Layer 4 of a small transformer language model trained on English Wikipedia (10 layers, counted from 0, width 128).
A neuron adds its activation times its output weights to the MLP's output. To switch it off is to set its activation to zero at one token and run the rest of the model.

Output weights of the MLP neurons that the questions are about. A number n stands for n times 0.0096.
n2: 20 10 2 14 2 27 -3 12 0 -4 -3 -1 5 -5 6 -4 -21 21 8 18 -14 13 -7 20 1 -47 6 -31 -7 -17 3 -7 1 3 -4 -19 2 2 -32 4 -10 14 12 -2 -39 6 19 11 -14 -8 6 -2 11 -20 6 -17 10 -2 -7 4 -15 -6 15 -21 -33 -32 -5 -9 -15 -6 16 26 -24 4 -21 29 -3 2 -10 0 0 18 15 4 7 4 0 9 -8 -2 12 -8 15 -10 -5 -4 23 26 9 -4 0 2 5 -37 8 3 2 -33 -19 -28 13 -15 10 11 0 0 -2 -16 -12 -12 20 1 12 3 -1 -5 7 10
n4: 0 3 -5 -4 31 7 15 -2 -25 1 -27 15 10 6 -2 -14 0 -8 21 9 -11 -19 -6 -7 11 -11 8 0 11 -25 -33 2 1 -31 -5 0 -18 13 -12 78 8 -23 -5 4 10 20 8 2 17 39 -2 6 -13 -5 -1 -10 -8 3 -28 0 -16 1 -30 0 12 -1 -10 12 4 23 -22 -19 -3 1 -5 5 -10 3 -34 -12 -7 -6 27 17 -19 9 -5 -14 11 -14 10 6 19 -7 21 38 13 17 15 -4 -16 -5 12 -18 3 0 12 10 10 1 -5 -7 -10 7 -6 -25 -16 0 18 1 -6 -14 -2 3 14 13 -6 1
n17: 9 5 6 -17 21 -4 4 -13 -4 1 23 8 21 6 1 -13 -2 -12 3 -2 17 -12 -7 36 -14 7 -11 2 -2 59 -23 24 -14 -7 14 -3 -12 -12 -5 13 7 -24 9 15 15 -3 13 -4 27 -8 -3 -22 4 19 0 -5 6 16 -12 -10 -23 -2 -14 20 15 -10 -20 7 -5 16 3 -9 7 -16 12 -17 7 -1 -48 -15 -6 -14 21 -6 -1 -6 -10 -2 12 -24 17 -14 0 -16 6 2 13 15 -16 3 -2 6 2 14 -18 3 -8 -24 1 -24 11 -23 -5 8 -11 4 -11 -24 5 -20 -4 -14 -8 -4 12 2 -17 5
n26: 8 14 4 -3 1 -1 8 -10 11 -13 -13 3 0 -3 2 -12 -18 -14 5 12 3 -17 13 16 2 9 12 -20 -10 59 -12 -11 13 11 -10 16 -2 -3 9 18 -16 17 -3 18 -8 -4 1 -24 -11 14 -15 -7 4 17 23 10 23 7 -4 -13 -5 -1 20 10 5 19 -20 -2 4 15 8 -11 44 -6 -27 -3 1 -3 8 16 -15 8 -1 -10 -5 4 -18 2 12 31 7 -8 -8 -19 26 21 -2 -5 10 16 10 6 25 -8 -16 15 16 -21 -7 12 9 -1 9 -10 -6 19 12 -8 10 -8 12 12 -20 0 6 11 -14 13
n31: -18 10 9 7 7 -18 -22 -8 9 7 -6 18 -10 -11 2 3 24 16 -17 -8 1 -4 20 -6 -28 -10 0 10 -7 -94 17 19 9 17 0 -14 -1 1 7 11 -20 -9 -20 -19 -25 13 -19 7 -4 -1 -16 14 -21 11 9 -4 -45 13 -5 -1 7 -7 -17 -3 9 -16 3 3 2 -24 12 -8 -22 -4 -20 0 23 10 -3 1 -21 -3 -9 -26 14 18 23 2 9 17 -6 -9 -8 5 -34 -20 18 4 2 5 5 8 -9 -21 -6 15 -8 11 19 17 2 5 12 -31 -21 -20 14 -10 -6 -12 -16 -2 22 9 7 -19 12 19
n63: -6 -1 7 -14 -8 10 -31 27 -11 -8 -5 -2 4 -2 -4 2 -18 14 -19 -16 3 -5 1 1 10 0 7 0 8 -10 -7 -5 4 -13 16 5 -11 15 11 32 -42 -1 6 -22 6 21 16 16 3 -22 25 -4 10 -9 4 -13 -20 15 -5 -36 20 -4 -14 -2 -8 -43 15 -5 -10 -4 11 6 -12 -9 -11 -7 19 15 -1 -2 6 40 -27 20 0 -6 36 2 -15 -2 -23 6 2 2 -1 1 10 15 15 -1 3 -10 0 -7 1 7 9 -32 5 10 -16 26 -3 18 7 10 2 0 21 2 13 8 -34 13 -2 -2 13 4
n78: 17 3 -28 -22 11 -3 0 -10 42 -11 -16 5 3 22 -42 -5 -28 6 15 -8 18 7 1 15 1 -10 37 1 0 32 -6 -5 12 -11 -22 14 -1 -11 -6 3 6 20 -8 -2 -4 12 2 -14 -3 -7 -20 -21 21 10 -1 0 8 -24 -4 3 15 1 -1 11 -16 -20 -18 -11 6 -12 -17 2 12 8 -8 5 9 10 -24 -2 8 9 1 15 23 -25 -14 5 -15 2 11 26 -6 6 32 -13 -6 -19 -3 -14 14 -3 -8 -20 14 -24 -1 29 -14 -3 -4 -4 -8 2 -21 -14 -24 -19 10 0 -19 -10 6 3 -6 -15 18 -13
n91: -15 10 42 -7 12 15 -20 9 -8 0 5 17 -11 4 29 -35 0 9 -3 9 -4 24 26 3 9 -2 31 -2 -16 7 2 -36 -18 -14 -14 6 3 4 -10 -3 -3 -20 -26 0 -12 2 12 -14 3 14 13 -12 2 -4 12 6 -2 -14 -19 27 22 -26 19 -10 -10 11 11 -11 -2 -36 10 -12 10 25 15 -12 4 16 11 -10 16 -9 -13 14 -51 18 -1 -13 0 -3 6 -25 -6 -6 -3 -13 9 -5 8 19 -2 -2 -4 2 5 -17 -7 -5 -5 -14 1 -11 5 -5 -17 -3 -4 -8 -3 30 11 -22 -8 9 4 -4 -20 -4
n103: -19 -16 10 17 -5 3 19 3 25 12 7 -18 7 6 9 -13 -6 3 -13 7 -29 6 -10 -9 -12 10 11 20 0 -11 -5 9 6 17 8 -33 -3 -7 -30 16 0 5 -21 -8 26 3 26 -20 4 32 -25 6 25 1 -12 17 2 -8 5 8 14 7 33 -32 -34 8 13 0 -10 -24 -16 16 -18 -5 -24 -7 8 8 6 -12 3 1 -9 3 20 4 8 15 10 7 6 2 0 -3 10 6 6 14 -11 -7 17 17 4 -27 -15 7 6 22 5 23 -31 6 0 4 -21 5 -4 20 -21 -9 19 -20 -24 16 20 -2 13 12
n117: -13 -9 13 2 2 1 -29 12 -25 6 -13 19 -4 -6 3 -17 -10 -7 4 -10 -8 -4 12 5 2 -7 3 -13 2 89 -10 -3 -20 25 25 37 10 -3 9 -8 27 3 2 6 -15 0 -9 6 -19 -3 -16 -17 4 14 0 18 12 -1 -12 1 -17 0 -9 -12 -16 16 -17 27 3 11 3 23 9 20 4 -10 -13 -20 33 -10 6 -17 12 -6 11 -14 2 -26 -2 11 15 3 -9 16 27 -1 -9 -9 -4 15 -5 -13 30 26 0 18 -26 -3 -14 17 12 -8 -5 -12 -13 9 3 7 -12 2 -2 6 8 2 -5 8 -3 18
n125: 17 20 31 -8 -9 -26 13 -6 11 14 0 3 27 9 6 5 14 8 2 -4 -28 8 39 14 22 0 13 10 -1 -14 -20 -7 27 -10 1 -1 2 -22 -16 33 16 -25 2 19 20 9 15 24 4 0 24 -4 20 -22 -8 -2 -23 -3 -10 0 0 -10 -11 -20 -1 -8 -16 -6 -28 11 23 -15 -15 1 -6 8 -4 -8 -18 1 -6 -5 -12 -13 -27 -2 21 14 2 -32 -3 6 -8 0 3 13 6 -2 -16 -24 -2 7 32 -6 1 -1 8 -7 29 12 -16 -14 7 4 30 9 -5 25 -24 -12 2 -8 -11 12 -1 -15 -7 -14
n177: -12 -19 -7 -30 0 18 -10 -1 1 5 10 -1 0 1 -1 -16 10 17 -3 -11 12 0 25 1 -13 5 3 -10 -3 -23 -2 0 -2 19 -23 14 -11 -2 -4 -13 20 0 -22 3 -20 -2 28 5 -9 -4 32 10 7 -2 -1 10 -14 -4 -6 -5 -23 14 -4 1 5 14 -9 14 19 -24 -1 -1 10 -8 -5 2 -20 -10 17 -4 6 -10 7 -32 -21 14 -10 -2 -17 21 -11 12 16 -3 -17 9 6 8 9 11 2 20 6 22 1 15 -3 -16 17 -3 3 24 -12 -16 13 -20 4 9 -5 -10 -16 9 18 15 -6 -28 22 -9
n181: -5 9 8 0 -5 21 25 -20 -7 17 8 -5 15 29 -1 24 4 12 -13 21 -1 -18 -18 19 -11 -3 10 -2 -18 -13 1 -13 1 5 0 -9 4 1 -6 31 20 11 11 -4 23 6 18 8 9 -18 24 35 -24 -9 -20 -6 1 -10 16 11 8 -9 33 -11 -5 -13 11 11 9 -30 5 6 20 -5 6 -9 -31 -13 -14 -20 12 6 15 -27 7 22 2 4 10 7 -22 3 22 11 17 -9 0 20 -2 10 0 2 -11 19 -8 -16 5 2 4 4 23 20 9 8 -13 4 -2 5 4 -3 1 17 9 22 2 2 9 5
n187: -26 -14 -5 -19 -12 -10 -15 19 12 -1 11 12 17 -6 -8 5 -5 -1 19 -11 14 -1 10 -10 11 -2 -14 -15 -11 39 16 -7 -3 -2 6 -5 12 20 16 0 -10 4 0 22 -9 8 4 9 15 22 2 1 11 8 3 -7 2 13 0 -19 3 -12 3 14 19 -4 -21 12 21 13 -3 16 6 3 9 -4 -16 8 -7 -21 12 -10 8 -5 -27 10 11 10 12 14 12 7 4 6 -13 8 -1 -6 18 30 -25 3 6 -11 5 13 11 4 -10 19 13 -5 8 14 -8 5 11 -5 10 -27 -12 16 14 17 3 -31 -25 8
n203: 11 24 -16 -3 -13 -28 1 4 -4 -7 -4 6 -27 -22 1 2 10 -11 -20 3 -29 19 -12 25 2 -4 -6 6 4 -34 -21 -4 4 1 5 16 10 -5 -26 -25 13 -3 13 13 3 -1 9 6 -15 3 4 9 18 2 9 -10 -12 -3 -7 2 -2 15 -5 -7 6 -16 -19 1 -3 30 -14 1 -5 -11 -1 21 25 -26 -17 28 2 10 6 18 -5 9 4 -17 -23 -8 15 8 3 -21 17 0 -21 -7 10 -1 8 8 -23 6 1 -10 9 12 -1 3 -2 -6 -24 2 6 14 16 -10 2 10 10 5 4 -3 -11 1 40 0
n247: -8 6 14 13 19 -19 -4 -13 -14 22 18 5 2 3 17 -5 1 -21 2 -15 4 -17 -10 -13 -12 -21 7 -17 -10 -33 -4 -17 5 1 -26 19 17 16 15 -34 15 -2 -7 -11 10 -1 -1 2 -21 8 24 -19 -7 1 -8 31 -26 -1 16 10 -8 -28 -2 -16 -5 -9 -5 -45 2 2 -3 -33 -10 -1 -2 11 -16 29 -4 7 -10 2 -12 5 6 5 6 -28 -10 -5 -1 11 -4 9 -23 0 14 2 -5 4 -5 -6 7 12 -9 9 7 -9 4 4 8 2 -4 -7 -1 2 24 5 -15 -30 -13 -31 -1 -19 -18 14 13 8

Each question names a token from some text and the token that comes next. It shows the activations a of the neurons there, in the order above. A number n stands for n times 0.048.

Then comes g, the gradient of the next token's log-probability with respect to the MLP's output, scaled to length 1. A neuron's effect is roughly proportional to its activation times (output weights . g). A number n stands for n times 0.0036.

" (", then "1"
a: 0 3 -1 -1 -58 18 0 2 1 2 -1 -1 1 10 -2 -5
g: 0 -19 -7 -6 -20 -23 -23 17 -26 -20 -14 -47 8 29 6 -23 1 3 13 6 33 0 44 13 -30 28 1 -12 26 18 -20 -17 -2 22 -18 19 -1 48 8 17 52 25 -32 -9 49 14 16 66 -6 62 -7 0 7 -2 -24 -22 21 41 -14 -23 -28 -9 -2 -24 46 39 13 -11 15 -16 11 -55 -18 30 27 -41 -17 -42 -9 41 -13 0 -12 16 -2 -51 3 13 -5 -40 -24 -27 26 35 10 -28 8 -8 -4 -8 21 -27 -4 18 6 13 11 10 -13 -2 16 -3 35 -12 -10 -32 -60 -2 1 23 11 -15 -16 56 22 20 -13 8
Which neuron, switched off, lowers the next token's probability most? n31

" sp", then "l"
a: -81 0 5 8 -15 0 -25 -1 -8 -2 -1 11 20 2 -1 7
g: -20 -13 -28 10 -4 -1 -29 45 29 -27 -11 -5 -5 -3 22 -42 -16 -41 -21 32 -51 18 -10 14 -10 -23 -78 21 -35 -9 -12 -22 4 -6 -1 28 -22 20 24 11 6 -4 -21 8 2 12 -9 54 11 -4 29 12 43 35 0 -2 -12 -14 -35 -5 18 -56 -3 4 7 0 -19 57 2 16 -7 -18 -11 -32 54 -37 -26 -26 25 1 17 -27 -10 9 -14 13 28 5 24 33 -24 9 -14 -20 0 0 -9 15 5 -7 -39 37 -14 -28 -32 18 24 20 -4 -11 30 0 33 18 -12 60 1 5 28 -8 -49 39 18 -23 -7 44 23 3
Which two neurons, each switched off alone, lower its probability most, in order? n2, n78

"av", then "ers"
a: 0 -9 0 -3 0 1 -2 -4 -13 -1 -6 0 2 -3 -1 3
g: -16 4 12 -12 -18 -21 1 26 -11 45 9 -50 1 42 -22 10 12 -20 -18 28 25 31 11 -21 18 17 4 -39 -4 -28 -12 -6 29 5 -25 -13 25 -7 6 18 -58 -28 -1 -7 -15 28 -32 20 11 44 0 -25 -13 -23 11 -22 -15 -43 6 -10 20 -68 8 -56 -21 -36 36 -25 21 -69 15 -5 47 1 -3 16 29 -39 15 10 31 7 -11 -35 17 -61 -7 22 -11 62 -8 15 -11 3 0 -6 52 -16 -3 3 14 25 4 -38 -10 -2 2 0 -1 9 4 -1 30 16 18 -8 -25 -18 -45 9 -28 -1 -5 10 -9 19 -8 18
Which neuron, switched off, raises the next token's probability most? n103

"78", then " m ("
a: -41 2 -2 2 -9 -6 0 9 -2 31 2 7 -4 -2 3 -5
g: -31 25 6 18 23 -1 -14 -14 0 -17 10 36 8 1 -11 -30 -7 25 46 -11 -20 58 11 7 32 2 16 -21 36 -1 -34 8 -20 -12 -4 29 61 23 -46 10 -10 -2 39 5 -11 85 -24 -14 26 33 3 7 -28 -4 32 53 3 -7 14 -17 36 -34 -7 -4 -14 43 7 -35 -35 -14 3 30 -25 31 48 19 0 -4 -2 16 -36 18 -23 30 2 0 14 -38 -20 -11 9 -10 -11 -27 1 -21 -34 -18 24 16 -2 26 16 -8 29 42 -6 -32 3 -6 13 14 -27 -7 3 -1 0 16 44 -24 9 16 -31 -60 -12 -17 4 10
Which neuron, switched off, lowers the next token's probability most? n117

" s", then "ides"
a: 0 -8 -1 5 0 -2 0 -1 -15 -2 -4 -1 -4 3 3 0
g: -9 -11 -15 15 35 -12 -19 5 -4 -29 -42 10 -44 -13 22 -7 -8 19 -7 16 -9 -25 45 -28 40 -13 2 21 16 -15 9 32 60 -25 37 1 6 31 24 35 17 -24 -16 46 16 -44 24 -19 -44 44 -16 3 -9 -14 16 19 -13 21 -29 -17 27 -3 -22 28 -43 -18 -64 -22 -10 -4 -20 -25 13 -17 -43 -7 -10 -15 -10 -35 -15 -48 22 19 9 -12 -29 4 3 -10 34 5 10 0 -57 22 -8 16 -9 15 -33 -19 -13 -9 -15 4 11 1 -5 -27 -34 -34 0 -6 -22 -9 -8 22 3 48 -46 30 40 -22 19 -19 -29 -18
Which neuron, switched off, raises the next token's probability most? n4

"ip", then "e"
a: 18 -2 3 0 -1 1 -6 -2 3 -3 -12 6 -1 3 1 11
g: 22 4 -3 21 64 10 42 -13 -18 32 11 13 -13 37 22 0 8 -43 -49 -9 -25 9 -47 -21 -40 14 -17 -12 -13 0 -19 -21 40 10 45 -5 -29 10 14 -11 -7 7 -23 37 -11 -21 -21 -27 -22 -14 -3 4 66 41 -12 8 27 17 51 8 -16 -14 -31 -15 11 45 0 8 24 16 -4 -13 -15 12 15 10 31 -3 -13 -5 -14 27 -25 -17 -26 -14 -44 -12 -13 -50 13 30 12 -1 -42 -35 -21 6 34 13 -22 -11 -12 -3 -19 -46 1 -28 13 -15 -1 16 -11 7 -15 10 -23 6 -21 -35 -29 40 0 23 -21 68 15 17
Which neuron, switched off, raises the next token's probability most? n2

"re", then "on"
a: -8 2 0 -1 -2 -1 -6 2 -15 2 10 2 -10 0 -1 -28
g: -1 -17 1 -24 37 33 -1 37 2 -1 2 -32 -22 -8 10 19 -16 51 9 22 -23 20 25 7 28 -45 -25 -2 5 4 0 -42 -22 -6 -27 -16 2 7 13 -14 53 -12 -1 10 -6 -16 15 11 -15 -57 -23 13 -44 13 -17 -60 -33 2 -11 19 -39 -30 -1 4 25 68 36 -26 5 6 37 -1 -23 -11 5 10 -22 -1 47 -44 -10 -35 43 16 3 11 -36 0 -22 -3 -25 -2 -53 20 6 21 7 10 -17 -26 48 17 -17 30 7 4 -5 11 -27 17 15 -61 -1 -9 7 -11 6 7 -11 60 -23 4 5 17 8 -18 1 35
Which neuron, switched off, lowers the next token's probability most? n103

"ared", then " with the"
a: -4 -3 7 2 0 -13 0 -3 2 16 1 1 1 18 -5 -7
g: 28 41 -5 9 -4 10 -4 -57 1 -46 2 -6 -32 11 10 -50 -17 27 -1 -7 -45 2 -40 -21 -8 29 46 -12 3 34 -27 -21 -39 3 -16 -58 -4 -12 38 -7 24 -6 28 -16 2 -42 35 -5 -29 30 -21 -17 -1 36 -30 10 28 -48 20 -51 -29 -2 -27 29 43 -9 16 -30 -26 -3 -46 13 15 -9 -11 30 -19 -7 -12 24 -15 3 -22 -25 -3 -6 -16 8 -31 3 -13 -3 0 -23 5 1 0 31 -9 24 10 -14 -26 -19 14 -5 -18 -5 -29 9 -37 5 46 -21 -33 25 -31 -43 -2 50 -16 -15 18 2 -34 8 -5 -18
Which neuron, switched off, raises the next token's probability most? n187

"1", then "10"
a: -5 1 -1 -3 -1 1 2 10 -1 1 -3 0 -27 2 1 0
g: 15 -17 -55 -15 -89 1 -25 -5 45 -5 2 -9 -52 -33 -12 8 10 42 3 -16 4 24 42 -5 70 20 -32 17 38 -6 -28 24 38 19 -29 -23 14 -5 -36 -6 -2 9 -24 -11 19 -25 -19 6 -16 11 -5 -17 7 -5 7 11 21 -1 4 -44 -28 17 -21 43 -38 -4 -29 7 -7 10 -15 8 22 0 -44 -4 -17 -35 -16 25 17 -21 -24 -1 0 28 -15 -25 19 3 10 7 51 35 -11 34 -30 -4 -10 -12 17 9 -46 -39 -11 -3 14 61 -15 -44 -14 -7 18 1 15 8 -14 -16 4 -41 -10 1 17 -3 5 17 -10 -7
Which neuron, switched off, lowers the next token's probability most? n181

"| ", then "16"
a: -8 -20 7 2 -19 -1 3 0 -2 2 0 -1 -1 0 1 -3
g: 0 44 20 -30 -11 19 -39 26 0 10 10 -26 -1 -55 -3 -47 -38 17 4 -19 24 27 -29 13 40 -43 -46 -25 -43 -18 0 -13 -17 -16 -5 -30 16 -15 24 14 -7 -3 -18 -11 34 -22 10 -4 -6 -6 14 12 17 15 -5 13 -16 -11 36 -19 2 -23 12 9 -28 4 29 -37 -22 -16 31 53 -9 -48 8 -57 19 -33 23 -3 1 12 1 -13 36 24 12 20 -32 29 30 -47 1 14 -4 31 6 39 4 -29 3 11 -2 -31 -8 -7 27 -1 16 -68 -19 -35 38 21 57 -14 8 -18 -8 -24 -18 20 -13 -3 21 17 3 15
Which neuron, switched off, lowers the next token's probability most? n4

" K", then "A"
a: -2 -14 0 -4 -11 1 10 2 0 8 -1 10 3 0 0 1
g: 8 30 -28 -22 -3 -65 -29 -16 5 74 45 -11 -11 -4 -17 7 -56 0 -24 15 10 2 -11 -21 -9 -9 65 -15 -37 -7 40 10 2 -1 7 -29 34 -35 -31 -13 19 18 -38 8 -4 7 -37 -61 25 -10 4 10 -1 -22 -37 1 14 -8 3 -23 -12 26 -41 37 10 -48 7 10 39 8 1 14 -16 6 8 5 -28 -13 -6 -30 5 -37 1 0 -16 4 -20 6 4 28 -11 27 -1 23 -24 -8 -18 -18 -6 6 28 42 -19 51 42 6 -20 15 50 -3 -34 -15 -20 2 0 10 18 -2 -12 21 31 3 4 27 11 47 22 -8
Which neuron, switched off, lowers the next token's probability most? n4